Layer 9 of a small transformer language model trained on English Wikipedia (12 layers, counted from 0, width 128).
A neuron's activation on a vector x is SiLU(gate . x) times (in . x), where the dot is the dot product.

Input weights of the MLP neurons that the questions are about. A number n stands for n times 0.0094.
n13 gate: 18 -12 14 -27 0 -7 -50 38 -8 -9 -40 18 1 11 -11 -6 -21 1 29 29 -18 -6 46 -44 -8 19 4 2 32 -25 31 -12 12 -15 -37 28 40 -27 -30 -5 -42 1 28 1 -19 -2 10 3 3 2 17 8 16 -16 24 -4 31 17 33 15 47 15 44 9 17 15 -35 19 17 15 -3 -9 -14 -47 10 9 -1 21 -14 -25 -15 -3 5 4 -31 -43 15 12 2 37 13 -11 -19 -22 20 24 3 17 10 -33 -22 -40 -41 2 -5 -10 -15 -22 26 -4 8 -1 16 -14 -20 51 -21 -16 -40 -12 29 -58 -25 6 -23 22 -25 -15
n16 gate: -43 24 -27 25 -35 -6 11 34 -12 -17 -13 -37 26 -4 4 -29 -5 25 2 -11 30 -7 13 12 37 21 9 -21 4 15 8 -2 -77 -12 18 39 16 15 -10 5 -5 -47 14 -22 -33 12 5 -53 -17 32 -6 -12 5 -32 -23 6 -32 -16 0 -2 14 -21 -33 -19 28 -39 -16 33 -5 43 -34 3 -12 -19 0 -26 -21 73 1 -7 7 -4 2 -3 -22 32 -32 3 30 -2 14 -13 11 17 9 3 21 12 -18 35 -15 -24 31 -8 19 58 7 42 24 42 5 22 2 27 -11 25 59 5 -11 -63 26 14 -15 -58 18 -11 -42 -34
n34 gate: 21 -7 15 23 10 18 8 2 37 -23 -2 -9 -4 15 -17 17 -4 33 1 -27 -29 21 21 33 -7 -9 40 -29 16 -12 -21 -2 -4 41 -24 28 12 43 9 -25 40 26 21 18 11 -8 15 13 3 1 8 -4 -18 41 18 6 -8 -5 40 6 -19 -18 7 15 51 16 -7 29 -5 -53 0 -1 34 -94 19 32 40 -2 -25 -18 3 50 43 -6 18 33 11 13 24 -1 -21 1 -42 27 23 16 -19 1 -45 -2 -40 -17 5 6 30 -38 30 31 0 -2 6 -35 5 15 35 17 32 -16 31 -24 33 -18 16 8 -32 46 -41 -29
n56 gate: 33 28 -15 0 -11 -6 -19 -25 21 5 26 8 14 1 -17 24 -22 22 -46 -43 6 9 12 -30 -14 13 13 -26 -29 7 8 13 3 -42 27 23 6 24 -17 5 2 1 9 -14 -5 47 26 26 39 44 -9 27 32 -33 12 -1 15 18 14 -9 -8 64 -41 28 15 -9 27 65 -10 -56 19 34 -55 38 -12 10 -13 19 -4 8 -30 21 20 -15 1 -4 1 -13 17 22 29 -17 22 -23 -1 -2 -18 -15 11 -6 -1 3 -27 58 -6 15 -4 -3 37 -5 -4 -20 -17 7 -14 -11 -5 -1 46 14 -15 -6 -42 -10 12 40 22 -20
n100 gate: 18 -29 -22 32 11 41 45 -3 -13 3 -10 15 -33 -39 29 -9 13 -22 -11 -38 -19 41 38 -32 5 0 30 21 22 11 32 -14 23 6 35 12 -11 45 19 25 35 3 23 13 -57 12 -19 -9 14 24 10 4 18 56 5 8 -16 -16 -12 -2 -23 58 2 -11 41 5 18 -34 14 -19 61 -7 10 14 -4 -7 25 8 14 22 -44 -25 -30 -12 -22 -36 8 -25 11 14 -23 -17 12 3 39 -33 3 16 14 30 19 38 37 30 48 -65 -9 -9 5 -16 -29 0 -9 80 -17 -13 -16 -15 4 30 -8 -6 -11 25 17 -1 -21 28
n107 gate: 5 6 27 -10 -34 -1 21 -46 -11 5 -21 -10 -22 -8 8 -5 -5 -20 20 10 -31 41 -36 -6 -1 18 38 -17 19 11 18 8 -36 -1 3 -12 -68 62 3 -16 16 5 -25 29 31 27 20 -23 -31 15 -8 -27 -20 -12 4 11 21 -19 -31 23 -8 25 28 -1 19 33 8 10 -10 34 -28 -8 -56 10 3 9 12 -8 8 10 -10 -39 5 18 -13 25 -31 12 -6 38 -5 10 4 36 -14 19 28 14 -4 -6 15 -34 31 -4 -21 27 -20 -65 22 -17 -22 -35 -14 -12 -32 46 -26 31 10 5 -9 18 -17 -22 -9 20 6 10
n117 gate: 16 -9 -6 3 -26 -26 6 25 -15 2 22 -15 28 16 -16 -37 10 -14 35 -6 -34 -29 -9 11 59 28 -11 30 10 1 -2 -38 38 -22 -1 -30 -51 -27 -15 1 -10 -6 -7 -23 10 4 -13 -11 -5 8 -6 14 4 -7 14 -5 1 -19 -16 1 -3 -19 3 5 -26 23 9 28 -2 6 5 -13 -41 2 -20 -9 11 -17 -25 11 3 -4 -2 -8 3 7 3 4 -7 -21 11 -5 1 -13 -10 28 -16 -20 2 -28 37 -26 43 4 -9 46 -5 7 17 -39 -6 -30 -7 -44 36 -13 6 17 2 -38 -21 -47 -44 -30 -9 -6 14 26
n126 gate: -26 9 -10 18 -33 -5 25 -6 46 32 31 34 -2 -26 2 11 -11 -12 6 24 -20 -41 -80 10 -22 -14 20 -4 -28 8 -42 -21 0 3 -3 -34 35 28 20 45 15 2 21 9 9 -10 18 18 -6 14 20 29 -13 -2 -70 19 6 -11 -1 18 -11 -1 -7 -9 -10 49 -55 15 -33 20 5 3 -28 17 -20 16 -11 24 9 -28 -28 -8 24 -14 -15 0 14 -6 10 -24 12 -10 -8 17 -36 16 -4 -6 -12 -28 -36 -40 -7 2 33 4 28 3 21 -5 -19 -8 -11 -11 24 44 -8 22 -51 7 -9 -24 -7 -12 -56 13 -11 -30
n164 gate: -15 9 -16 -24 9 -50 32 12 -1 29 31 22 4 -14 10 -29 18 31 17 13 15 -4 -35 -55 -12 13 7 -53 33 -10 -37 -30 3 15 4 -12 4 50 19 -12 9 -9 -15 -23 3 -12 21 25 -30 12 -6 -36 -10 1 -38 26 16 17 29 34 -1 44 25 -29 38 22 -37 -29 13 18 -48 -4 -31 -26 -6 -39 5 25 -4 18 -33 -9 22 -47 -7 -27 -37 39 -10 -66 50 1 15 16 13 5 16 -13 38 25 26 -10 -21 12 5 20 19 22 24 4 -14 2 25 -4 -4 5 7 7 -25 -60 29 21 -5 -7 2 0 -4 17
n179 gate: -35 -2 -38 20 -2 8 -10 -2 -15 -49 -5 1 6 10 -23 10 4 -13 -18 -5 10 -56 -23 -3 6 -9 1 -5 -1 7 -4 -18 41 23 8 -8 18 -13 -76 -16 -5 -8 10 46 -30 -8 7 22 24 -17 8 -23 -21 -11 52 -30 36 -11 -7 -23 27 6 -27 32 22 13 54 8 -21 35 20 18 17 -2 -23 -15 17 -8 3 5 17 -16 -28 20 10 37 6 -3 -22 46 41 -12 18 -22 -1 36 16 2 4 23 13 -31 -29 12 42 -18 8 6 -11 -33 -47 14 -24 16 -27 -7 -4 29 19 8 37 -5 -11 16 -14 27 23 25
n190 gate: 8 -9 8 46 50 37 42 9 -5 16 41 38 0 11 16 9 -13 -34 18 -15 8 -16 41 -64 -19 -8 11 -35 -16 -47 9 -26 -52 10 7 19 8 29 -24 -45 18 -46 11 19 18 -33 9 33 31 -29 -1 -34 12 -19 42 -13 10 41 -8 18 -6 14 18 6 -4 17 -49 -22 2 -13 -1 -40 -3 27 -5 17 21 -2 4 18 8 -7 14 20 23 18 53 -17 -15 35 28 9 -2 32 3 9 32 10 -19 8 -20 16 -41 -10 -46 -24 -25 1 1 12 11 12 4 -34 -52 7 16 -6 -69 24 -8 35 10 -22 31 26 1 13
n225 gate: -6 9 -1 -7 46 -29 -23 7 10 1 -6 -4 -1 -27 -20 -3 19 -8 -24 -23 18 -21 -11 -12 21 -1 18 -49 3 3 -23 -24 -12 37 3 -15 12 -1 27 30 -16 46 15 10 8 -1 7 2 -57 32 24 28 -17 -28 -8 -21 -21 6 17 10 -5 32 10 -21 -6 -16 -18 -3 32 -5 -27 5 -10 -22 9 6 -65 -13 7 29 -54 32 -6 -8 -15 -27 -18 0 -10 -23 -23 18 -11 -31 4 6 16 13 9 24 -13 -13 -34 -17 -19 -34 34 5 -17 -25 24 1 -28 -1 -8 80 -42 12 3 11 -11 -27 9 26 31 32 -8 18
n234 gate: 24 17 24 -11 3 3 -10 31 10 9 23 30 -2 22 1 38 23 -4 8 6 -29 -18 19 -11 25 17 8 7 -23 -23 22 -17 7 5 16 57 35 -3 8 59 19 27 34 49 10 56 53 -30 1 -45 28 -21 -17 16 -34 8 -2 21 18 6 -13 39 0 -42 -5 11 7 3 26 28 13 19 20 51 41 36 -5 12 -49 -7 20 -14 -22 -28 24 3 2 10 38 6 22 21 18 -3 -16 21 -44 -5 -1 -16 14 -10 23 -6 19 5 4 33 1 9 -47 -9 -27 -4 -12 25 23 -8 -24 -8 0 1 -45 -30 -13 8 24 -25
n236 gate: 32 4 3 8 -42 6 -15 31 -20 4 35 -2 17 -25 -11 7 -38 -12 18 30 31 -55 -2 -22 -19 16 9 7 -33 4 -44 9 6 46 -21 22 -18 1 8 0 22 7 -17 -12 -1 7 29 28 31 -9 21 -32 -51 9 -35 30 -1 -22 44 -44 -32 19 -18 -1 -27 16 -48 4 17 -24 -30 27 -5 32 22 -6 -33 -25 40 -11 2 -27 19 16 26 4 44 -8 27 -3 -22 20 -29 -27 -70 -56 30 18 8 8 -12 6 -29 8 26 23 4 -17 -10 3 -3 17 23 14 -40 9 -31 -21 -39 -10 -6 40 -8 1 3 -5 -10 14
n13 in: 26 -18 -1 16 10 -25 -28 17 48 22 -53 -15 -11 -13 5 -8 -14 31 35 23 8 -4 13 -52 24 11 35 -34 -22 -25 27 18 23 -3 44 -10 8 19 14 -25 14 -75 -16 -23 39 11 -53 -41 -8 -24 18 5 31 -50 3 19 -4 27 -15 47 34 42 0 26 -30 19 -18 5 50 39 24 9 1 24 15 35 12 -20 -38 -25 25 -8 54 11 -19 -16 1 -18 -51 9 -20 -21 2 0 16 -7 -4 29 5 3 23 -29 12 -18 -42 -16 -28 -7 31 30 9 5 28 10 -34 -5 -43 9 -25 1 -5 0 -47 -1 -20 0 -35 -5
n16 in: 42 4 -63 15 -19 6 0 5 7 -21 27 -19 17 32 5 -13 24 -17 -19 12 17 -10 45 53 18 68 -17 50 52 11 -42 8 21 -3 20 -45 26 12 1 -18 33 39 -17 -10 21 3 -31 11 11 0 45 -3 -16 28 -12 43 12 29 11 8 -40 18 -6 -33 -21 -30 -13 13 -1 -70 52 -17 -11 -23 -13 21 -14 25 -5 -35 -26 -4 -15 -7 -15 -41 -10 12 16 49 38 -7 2 32 -10 -25 52 40 34 20 -18 -29 -8 28 12 -7 3 19 7 -20 -2 -14 -27 7 -52 -33 -35 -47 42 31 -26 -74 20 28 18 -37 46 52
n34 in: -9 -48 -7 52 -57 -21 -1 2 -41 5 21 -3 28 -41 -1 -6 -22 -1 -5 10 2 10 21 -19 63 -19 -35 -13 -17 -22 -17 -13 -1 -11 50 21 35 -22 -37 28 -32 41 -4 -20 17 9 -53 23 -11 -10 10 -18 2 54 32 -7 -9 10 -31 -44 35 -16 14 9 -43 -5 8 31 59 -1 19 -25 13 2 27 -17 10 10 -1 52 -2 -11 25 -72 -24 40 -53 28 -12 -47 -26 7 23 -28 -2 19 -37 39 45 2 3 10 21 -23 16 11 21 -15 22 9 -10 -7 -27 -14 -15 -8 -22 4 -2 -47 41 -12 -27 -36 28 9 -7 24
n56 in: -13 10 -1 15 -17 -48 22 26 4 -15 25 -26 -35 20 1 18 -1 53 -1 11 -26 -33 -22 11 -23 -33 -60 -5 -17 46 9 -51 -50 -37 -42 -4 12 -44 -15 11 10 -22 12 -15 48 33 13 -33 -8 17 -11 -13 23 20 15 -2 10 23 5 1 42 -25 -16 23 6 -17 -32 -7 14 -1 -4 -27 -8 2 -15 48 -5 3 15 25 20 -47 33 -24 -9 -9 -50 -29 -67 -10 24 0 -34 2 -5 -8 -16 13 -17 33 -8 55 37 -6 38 27 41 12 -27 7 -21 -8 -11 7 -47 13 18 -11 2 -12 -21 -25 -28 4 -2 -30 -6 8
n100 in: 27 5 -23 16 43 10 10 13 23 74 -31 -30 7 19 -3 0 -11 -24 18 -32 8 -63 10 -28 -20 14 1 10 13 20 21 3 -2 9 8 -20 27 -31 20 13 -24 -38 25 19 -43 57 38 26 29 -19 -21 -25 36 8 26 33 47 17 -2 -14 -22 13 -13 -16 -15 8 -24 -53 14 10 19 -34 2 18 4 -47 44 11 -9 4 3 -36 14 -6 38 20 14 4 20 15 0 -38 1 -7 -34 29 -29 -32 59 -18 -15 -3 -20 -5 -46 -5 38 -1 26 -9 -5 24 5 -2 20 -3 29 -33 16 6 -7 16 35 26 -1 -39 38 -5
n107 in: 0 -25 21 -14 0 -35 -9 -13 9 -60 -2 51 24 -31 39 1 1 -12 39 -15 50 -16 26 36 -10 -17 -8 -38 11 -4 6 -54 21 -24 14 49 11 32 -15 -4 13 -9 -6 14 -10 -21 -19 -8 -12 3 0 0 21 -65 3 -31 -15 -11 -10 -37 -18 -6 4 -36 -4 -5 26 -19 -20 28 -34 9 -14 -5 20 -30 -46 32 -53 33 -16 -23 1 -19 11 -18 4 9 21 -20 13 -26 -29 10 -15 27 25 -4 -25 28 -4 10 -7 30 -14 -27 -34 7 37 31 21 1 -30 -21 -37 -13 29 -25 -36 23 0 18 -4 9 35 -9 -11 -11
n117 in: 9 3 -10 1 3 -35 -17 20 -2 41 -16 16 35 14 -35 13 -10 24 8 -1 0 34 15 29 28 -10 -22 10 16 -9 15 34 6 -8 6 -32 -30 44 16 0 -10 5 -19 -1 -29 21 4 -28 15 16 5 -31 -3 4 -2 6 -50 4 -7 -6 24 -22 -10 -13 9 6 -40 6 10 50 -6 -19 36 5 -10 9 24 3 -4 -9 10 3 -6 -11 42 -18 41 38 20 3 -3 -50 -35 -14 -14 -14 0 -13 -23 -7 15 -9 -3 32 -8 2 20 -15 41 16 -39 -20 -9 27 -12 -32 -19 53 -18 -2 4 -11 -22 28 -25 -9 -36 -23
n126 in: 29 12 22 -29 32 -24 15 21 -18 14 55 -4 -25 22 -15 -4 -6 -8 23 41 -11 22 -34 4 -47 -20 -7 -35 -6 4 -1 -5 22 4 20 -7 9 -18 42 9 -22 2 24 8 16 -12 -12 -57 -9 20 7 -28 26 17 -35 16 1 -47 -4 38 -11 -34 31 14 -38 7 -35 47 7 -16 -36 -10 -8 1 -22 22 -12 25 4 -10 25 -15 -11 -25 84 -6 -17 -25 4 18 6 3 -62 5 1 -5 22 4 -31 -9 -12 19 -1 35 12 -19 -20 -6 40 22 -3 -28 -8 23 -13 1 1 -1 -22 -20 0 35 -5 4 40 26 68 -16
n164 in: 3 -16 1 11 4 -14 1 19 -27 9 -19 -10 24 16 -1 -25 33 28 -12 4 42 28 12 -12 0 30 -13 -6 4 21 6 0 4 14 -37 42 -27 -5 7 -27 20 8 70 34 -29 49 -1 14 14 -17 -1 2 30 19 11 -15 19 8 10 -37 35 -23 -22 -40 -3 6 -7 -27 -15 -15 -4 -65 0 13 -22 50 21 16 15 17 -30 -34 -3 12 -16 35 -32 12 6 -6 10 43 17 -7 30 42 31 11 9 6 11 6 34 -11 15 1 3 7 1 -19 12 -61 33 -62 4 11 -15 34 -27 1 -74 -5 1 -36 -14 -6 29 -30
n179 in: 11 33 -2 16 26 -7 13 23 6 14 -10 9 5 54 1 -29 27 8 33 -10 -11 5 -30 3 18 25 -13 29 16 -17 19 -12 24 9 57 27 3 26 0 10 -15 14 5 46 -2 -3 19 -17 14 13 7 21 38 -31 24 8 10 -6 -52 32 -30 4 -17 7 -13 -20 -2 15 24 -21 7 14 9 22 2 11 34 -22 23 17 29 26 -47 -37 -35 26 -38 -11 -1 27 8 16 21 -6 -14 6 -6 -51 -12 -22 -30 24 21 5 -31 4 28 -9 17 26 -9 -2 -6 8 2 1 10 -12 -45 31 -25 -27 -3 36 16 6 45 40
n190 in: 29 -41 7 -33 -36 -42 14 18 -23 -15 2 33 -57 3 -5 2 -20 0 9 -4 16 26 5 32 0 -10 2 16 -21 31 -42 18 10 71 -30 -8 1 -41 46 -15 -21 28 -15 -29 33 42 39 -15 23 -24 -7 0 -31 -30 22 -22 32 13 -45 -21 -6 33 -7 10 34 62 15 -37 -30 45 0 -4 -38 -3 4 -2 -39 39 -6 39 1 -10 -1 41 -25 6 -16 13 34 -1 -16 -15 2 8 9 31 9 -32 10 22 32 -15 0 -21 -15 -5 -15 -28 6 9 -6 -19 17 75 1 -23 -19 -6 -40 -7 1 1 -10 21 33 -39 60 -47
n225 in: -25 57 36 -9 19 20 9 -4 -14 9 20 2 -22 -20 23 14 32 1 38 22 54 4 -22 -20 -56 19 5 -22 5 -24 31 30 21 31 -5 7 9 6 -6 45 6 -51 1 11 -7 -7 12 -33 -6 17 -40 -3 14 9 -7 -23 31 -20 -6 17 -6 -19 3 -29 -4 -61 19 31 -2 36 -25 -1 -14 -62 -22 17 -26 1 12 17 -8 32 -11 18 13 9 43 39 -27 2 27 -24 17 -12 -7 26 -5 9 -38 -15 -27 -20 1 -45 -19 -1 -9 -43 2 31 -12 -7 -3 21 33 -16 -1 8 26 23 -18 10 29 31 31 -23 44 23
n234 in: 31 19 7 36 -6 -2 -2 22 18 16 6 -26 -10 -56 -14 -24 14 -5 -1 18 -22 -8 -10 25 6 19 -4 -25 -2 -9 -12 17 38 -66 56 -7 19 50 -38 28 -9 1 14 19 20 -52 34 0 -32 -24 -14 36 37 -5 -19 -5 3 -23 -19 29 -6 38 0 -27 -18 7 22 5 3 -4 -16 39 -6 9 16 -26 11 24 8 29 -12 12 -14 -65 -45 -2 17 -20 -33 8 10 -6 -5 -50 32 12 -26 -56 -17 20 20 11 35 42 -3 10 11 -5 -2 -27 19 6 9 -25 -51 -36 36 16 -16 20 7 2 -46 33 -48 25 -16 -9
n236 in: -9 5 5 -42 6 17 -22 15 20 14 14 1 -43 -12 16 18 -35 2 33 2 -24 -70 19 -21 24 4 17 16 -28 10 -18 13 -32 5 19 12 12 -24 -4 -11 0 -4 -25 8 9 15 -4 37 -9 11 -12 -20 -18 0 -9 28 32 10 5 36 -30 25 -2 3 -17 5 3 34 9 53 -5 -12 -26 -3 -29 -5 3 -14 -36 -5 34 -6 -7 -56 -6 -10 -26 31 -31 28 45 51 33 20 -32 -31 20 -15 -14 -22 -4 -5 -38 4 8 74 39 -41 22 -10 -28 -18 -51 1 26 17 -1 -8 33 -18 40 17 -46 23 -34 44 18 59

Each question shows a token from some text and the vector x that enters the MLP there. A number n stands for n times 0.039.

"ul": 8 28 20 -31 -22 5 -13 11 10 14 20 -10 40 -4 1 16 9 18 4 -15 -10 -25 13 1 -13 -8 1 41 12 15 1 4 -13 -12 -4 -7 1 -26 21 29 -18 -19 -11 -18 -6 1 -22 -24 -9 -5 -10 -9 -30 3 28 23 9 -12 -16 -13 7 29 -15 -12 21 -40 -15 10 9 27 22 2 -28 25 13 -29 -14 -10 -14 -9 -12 64 3 -4 -4 9 -15 -17 5 19 23 -11 5 21 14 7 -5 -11 -9 4 -14 -39 12 0 12 -26 25 -14 15 -2 0 11 -33 -22 -13 4 22 6 -24 6 16 -8 7 17 17 21 -23 -4
Which neuron lights up most? n16

"e": 15 6 0 7 0 14 -25 26 -6 -2 -22 -30 -3 -14 -4 2 -16 9 -5 -24 -14 -18 29 -4 -25 -1 -46 15 -16 17 -23 -25 10 -25 12 -13 14 14 39 -21 -24 10 -21 -17 3 12 -16 28 -11 14 -10 -16 21 23 8 22 -15 13 -13 -8 31 18 -23 3 13 -7 5 6 -1 -10 0 -5 -29 17 -3 -43 -4 -1 7 49 5 1 10 -29 -7 -18 -6 10 1 -26 0 -1 10 -18 -27 0 13 -44 -3 -16 0 -5 40 -17 -11 22 27 -14 4 -17 -23 -32 -24 -1 11 -10 -1 -2 2 18 14 -38 -10 -4 9 4 10 -5
The most active neuron and its activation: n56, at about 11

"st": 11 0 20 10 -9 -22 -32 -23 -44 21 -38 -4 12 -5 20 -7 -13 4 12 -10 -19 -6 -5 21 -16 2 -9 5 -24 -4 23 4 -6 19 21 -23 21 10 -24 -21 -1 12 -31 -13 14 -12 -27 3 -2 -18 11 34 13 -2 -1 -12 7 0 3 -17 -4 8 -14 -6 -13 -16 -8 3 -9 4 16 -21 -3 -15 -12 32 -12 -6 -5 -24 -29 -24 8 -6 -16 20 -53 27 40 10 9 24 7 -44 -27 -8 0 -34 -5 -20 25 -8 -21 11 -24 -7 -8 -26 3 8 -10 -21 2 28 4 -1 8 -7 -3 -11 15 -4 1 35 20 1 1 -13
Which neuron lights up most? n13

"of ": 18 -1 -11 -21 16 32 -17 10 8 19 -33 13 15 8 -20 23 13 -21 -28 19 -22 -20 -33 -10 -6 -3 -33 23 -18 29 13 3 21 3 14 -5 -3 2 4 -1 -1 11 -21 -8 -8 -2 -24 14 15 20 24 -12 -7 35 -5 -10 20 12 13 -3 43 -4 4 -2 -43 -9 2 3 6 -7 5 -8 13 0 5 2 -3 -15 -2 11 -2 16 41 -4 10 -2 15 -6 -12 22 -10 74 4 -5 17 -18 24 -7 -9 0 3 -18 15 -30 2 7 11 -14 23 -2 -12 5 -9 -2 1 3 6 13 -19 -12 15 17 18 -7 -6 -37 -4 -8
The three highest activations, in order: n236, n107, n190

"Th": 15 -18 12 29 9 8 3 -9 -34 24 -47 26 20 -13 -4 38 44 -23 -10 -4 18 -23 -14 8 -38 -2 -3 39 -26 -19 -14 -23 9 16 5 -17 5 11 3 -25 -8 -32 -22 0 -6 3 3 15 -13 -2 22 -25 26 8 -2 8 -6 11 5 9 25 -30 5 -33 0 -5 24 0 9 -11 -34 -2 11 -6 22 5 5 -3 -16 10 6 0 1 -26 -19 37 -2 25 17 -8 14 -13 -17 -15 1 -13 12 15 17 29 9 13 4 -15 17 2 5 -10 11 -15 10 -7 -11 2 11 -7 29 21 -14 5 4 -10 -4 2 6 2 -1 -27
The most active neuron and its activation: n164, at about 1.9

"y": 21 -29 9 7 2 -20 -12 6 -23 -12 -16 -15 20 -31 -1 27 0 16 5 -8 -36 -18 -14 21 -7 -9 -39 -14 -14 51 -5 7 4 -34 16 -4 -18 15 16 -49 -36 -4 2 11 10 0 -21 -5 -8 11 -21 -1 -5 0 -2 8 4 -3 1 -12 7 4 -4 -18 9 38 -7 7 1 -28 7 1 -16 29 29 11 -25 -13 0 4 -2 -27 44 -31 -21 -2 -5 3 -2 5 15 7 -19 17 -29 18 -4 -19 -27 26 14 11 2 -8 -28 9 8 -23 21 7 -32 -7 4 10 -1 0 1 23 -21 17 -8 -7 0 -27 14 -9 23 13
The three highest activations, in order: n107, n56, n117

"y ": -16 26 3 1 -3 13 -30 20 -3 -8 -26 7 29 -8 -14 7 4 -21 -36 27 -19 -1 -2 -10 3 1 -8 27 -16 30 -6 2 15 7 9 -4 -3 12 23 -4 -27 0 -17 -21 5 -18 -38 14 20 32 18 29 3 36 -2 -35 6 13 -3 9 31 -15 4 -12 -5 9 -8 16 7 -3 1 7 -5 22 1 -11 4 -10 -5 11 -8 33 8 -12 -3 8 30 0 18 -8 -16 66 -10 14 -16 -18 -21 2 -18 25 16 -16 1 -19 49 4 16 -1 16 2 11 -14 4 -29 -7 -29 11 -6 -42 11 6 13 -14 -4 -1 -5 10 -11
The most active neuron and its activation: n100, at about 1.1

"the ": 42 15 -4 3 -6 1 6 18 -23 15 7 3 15 -30 -5 28 -3 -17 6 1 1 12 -27 8 -33 13 -15 4 11 16 6 -13 14 -5 23 -37 -39 43 22 -16 1 4 -13 1 -29 -3 -19 -2 5 12 29 -12 -4 12 2 -9 7 -3 9 -1 30 6 2 1 -47 7 12 5 11 14 2 -9 -19 -1 -8 -6 5 18 -11 12 5 17 8 -16 -10 20 17 -7 4 4 -6 69 -1 20 16 -14 3 -16 -12 -22 -3 -10 12 -34 17 5 -5 4 26 -16 -10 13 -6 -17 8 39 -2 24 -31 -9 7 0 6 16 -10 7 2 -35
The three highest activations, in order: n126, n117, n164

"a ": -3 7 -2 -26 -14 9 -19 10 -23 14 -42 -6 -14 -12 -34 20 16 4 -5 25 -19 -9 -41 16 -48 10 -21 16 -5 22 2 -7 -18 -1 7 13 12 25 15 7 1 -4 2 -1 -18 -1 -23 -8 -1 7 22 -8 -10 41 11 22 44 -27 -14 11 2 -27 5 -7 -25 32 -5 5 2 -12 -22 4 -3 23 -18 10 -6 7 6 5 -6 24 21 -4 0 22 14 -2 -45 7 6 35 40 15 1 -16 -14 -2 -34 -26 3 -27 25 -2 5 5 -10 -9 25 -6 -9 -10 -1 10 8 0 -3 38 -7 12 -6 -5 -4 17 1 -12 6 -3
Which neuron lights up most? n126

"at": 14 -38 14 -16 -16 -28 -25 4 0 -9 -9 14 21 -6 -4 6 -3 -17 4 -35 8 6 3 -14 26 -12 -15 53 -7 1 13 -7 8 12 20 -27 9 17 -51 2 12 10 12 5 -21 10 5 -16 -13 18 10 7 -26 6 8 5 16 19 -16 -24 -10 -27 -3 5 4 -11 -22 37 31 0 40 -20 -19 8 25 4 2 -5 5 -4 -13 -6 -24 -25 16 -24 7 19 41 -1 23 8 -11 3 -25 13 -19 -7 -10 5 20 -8 -32 16 -17 -8 1 -25 21 -15 4 -29 -21 1 -3 31 34 -8 11 17 -23 -3 5 13 -9 5 -16 -23
Which neuron lights up most? n117

"g": 9 18 -19 3 -18 -8 -1 7 0 12 8 -17 16 -4 -24 -20 23 41 -5 -27 -15 -33 29 21 12 9 -26 10 -4 9 -13 -17 25 22 -8 -13 0 15 10 5 6 -10 15 -10 -4 -8 -21 7 -21 -7 25 25 -1 17 2 -22 -13 2 -26 -28 27 12 -19 -29 22 33 37 -7 13 -13 -19 2 -8 -20 -31 -14 8 -2 -19 -12 -17 8 17 -29 -12 23 -4 -8 -7 -16 -17 23 -2 17 -29 -4 12 -8 6 -22 0 -2 28 -1 28 8 26 11 1 2 10 -46 -10 -25 9 -26 9 10 -38 1 31 -3 1 -2 1 -12 20 -19
The three highest activations, in order: n34, n164, n117

"of": -20 8 25 17 26 -1 -22 -13 -9 17 -4 0 39 -13 -32 -7 17 -31 1 -1 -18 -35 6 13 -10 -15 -30 6 16 7 4 -6 21 1 37 3 0 19 23 19 -31 -8 -22 1 -10 0 -25 -12 -5 -11 16 -10 -3 15 13 -9 6 -6 8 -14 28 -11 10 20 18 -6 33 14 9 -12 19 -14 -20 11 32 11 -11 -1 -32 -16 -3 -2 -9 -19 4 23 12 20 -5 16 6 30 -8 23 -12 -10 -2 21 21 -19 -43 -12 16 -2 9 2 20 25 -1 43 8 0 22 -11 -6 9 30 13 -9 -2 -13 -3 0 20 4 -39 18 -15
Which neuron lights up most? n190

"s": -3 3 13 -4 -18 -9 -14 -7 15 25 -6 -13 -13 -40 -6 -1 42 -21 8 -27 -16 -13 -10 -11 -16 18 5 15 17 -29 -23 -8 -16 8 11 4 -4 31 23 -3 20 -6 -43 -5 -3 1 0 5 22 26 30 -29 0 28 14 25 -41 -1 -6 -2 10 -12 -7 -17 -13 -6 -5 -15 41 -31 29 -12 -2 5 -11 -8 -8 14 -29 12 15 42 -9 -5 -36 -6 12 -5 -17 21 8 31 -6 12 -15 -39 11 -45 -16 1 -21 3 2 3 15 14 -2 7 12 0 -11 -10 0 -5 -1 -16 29 -6 -19 1 -16 2 0 0 7 -15 6 -20
The three highest activations, in order: n236, n16, n234

"il ": 3 27 4 -4 -5 -22 -27 23 -14 -4 12 -4 -2 8 2 -29 -2 -25 16 -1 -4 -12 -14 -4 15 -26 -15 -10 7 16 -21 -34 9 -21 38 -46 -10 38 17 -9 -20 -2 -16 -14 -10 -15 -50 -5 2 29 33 15 -31 14 15 -13 -11 17 11 -21 15 -5 -11 2 -36 -11 17 7 17 0 21 3 0 22 6 3 -21 9 2 33 13 23 -15 13 8 4 4 13 27 9 30 7 -27 18 9 -19 -19 -53 -16 16 5 -19 12 -4 8 -5 -2 -5 11 -24 8 -9 -2 -17 7 1 -19 -12 -38 -1 -11 0 -1 24 -7 -12 12 -32
Which neuron lights up most? n117

"ch": 26 -4 17 -9 -28 2 8 8 15 5 -39 -26 38 16 -32 20 19 -13 -13 -13 -4 6 -9 -15 9 -4 5 2 -31 -22 26 -32 19 0 -3 -11 10 -4 -6 3 34 9 -10 -6 10 -2 14 -22 18 10 31 -9 -27 6 9 6 -6 -36 -20 -29 -12 -9 20 -17 26 12 -19 23 -10 11 12 -27 -10 3 -3 9 -19 -10 2 15 -17 4 4 -11 2 30 5 -2 -3 -18 27 -32 5 10 -1 -39 -16 6 5 34 -5 -16 18 1 42 2 16 -24 -15 -2 -11 -28 17 -29 -9 -17 3 -9 -8 23 36 -1 17 -9 -8 4 -5 -10
Which neuron lights up most? n34

"er": 31 10 25 3 -16 30 17 -2 3 15 -14 -9 -18 0 -27 -14 -2 0 1 -5 -7 7 7 43 -19 5 -3 19 -8 4 -12 -4 33 15 8 -36 2 6 -16 6 -26 -14 -1 21 0 7 -32 1 -14 -46 32 -13 1 -11 -6 24 5 8 14 -15 4 -13 22 -3 18 -13 15 -17 6 11 19 -8 9 -13 0 16 -28 -25 -7 2 -13 -3 2 -25 5 13 -9 -8 22 1 30 26 0 30 9 -19 1 -9 46 56 -15 7 -10 5 -22 -23 4 -1 40 3 -18 -13 -15 5 -35 -4 9 12 -23 -20 -19 6 19 -14 -7 -11 16 -6
The most active neuron and its activation: n100, at about 1.7

"ing ": 10 9 4 3 6 17 6 -7 -6 1 -6 -8 15 14 -9 25 14 -22 -21 16 -22 -2 -14 -2 -24 2 -23 16 -7 38 4 8 14 -5 6 -12 -11 19 -4 -23 4 -5 -12 3 -21 -4 -38 -11 -5 8 29 -25 -36 20 -20 -23 4 21 11 8 29 8 8 -6 -29 -15 25 2 12 4 5 -13 -13 -7 -3 -23 8 -3 3 -8 -25 12 9 0 18 -4 11 -12 -15 16 5 94 8 -4 -2 -6 35 5 -1 3 5 2 26 -21 13 34 0 -19 13 -10 -10 12 -14 -7 6 4 11 13 -39 -32 8 4 9 17 3 -24 -1 -15
The most active neuron and its activation: n236, at about 2.7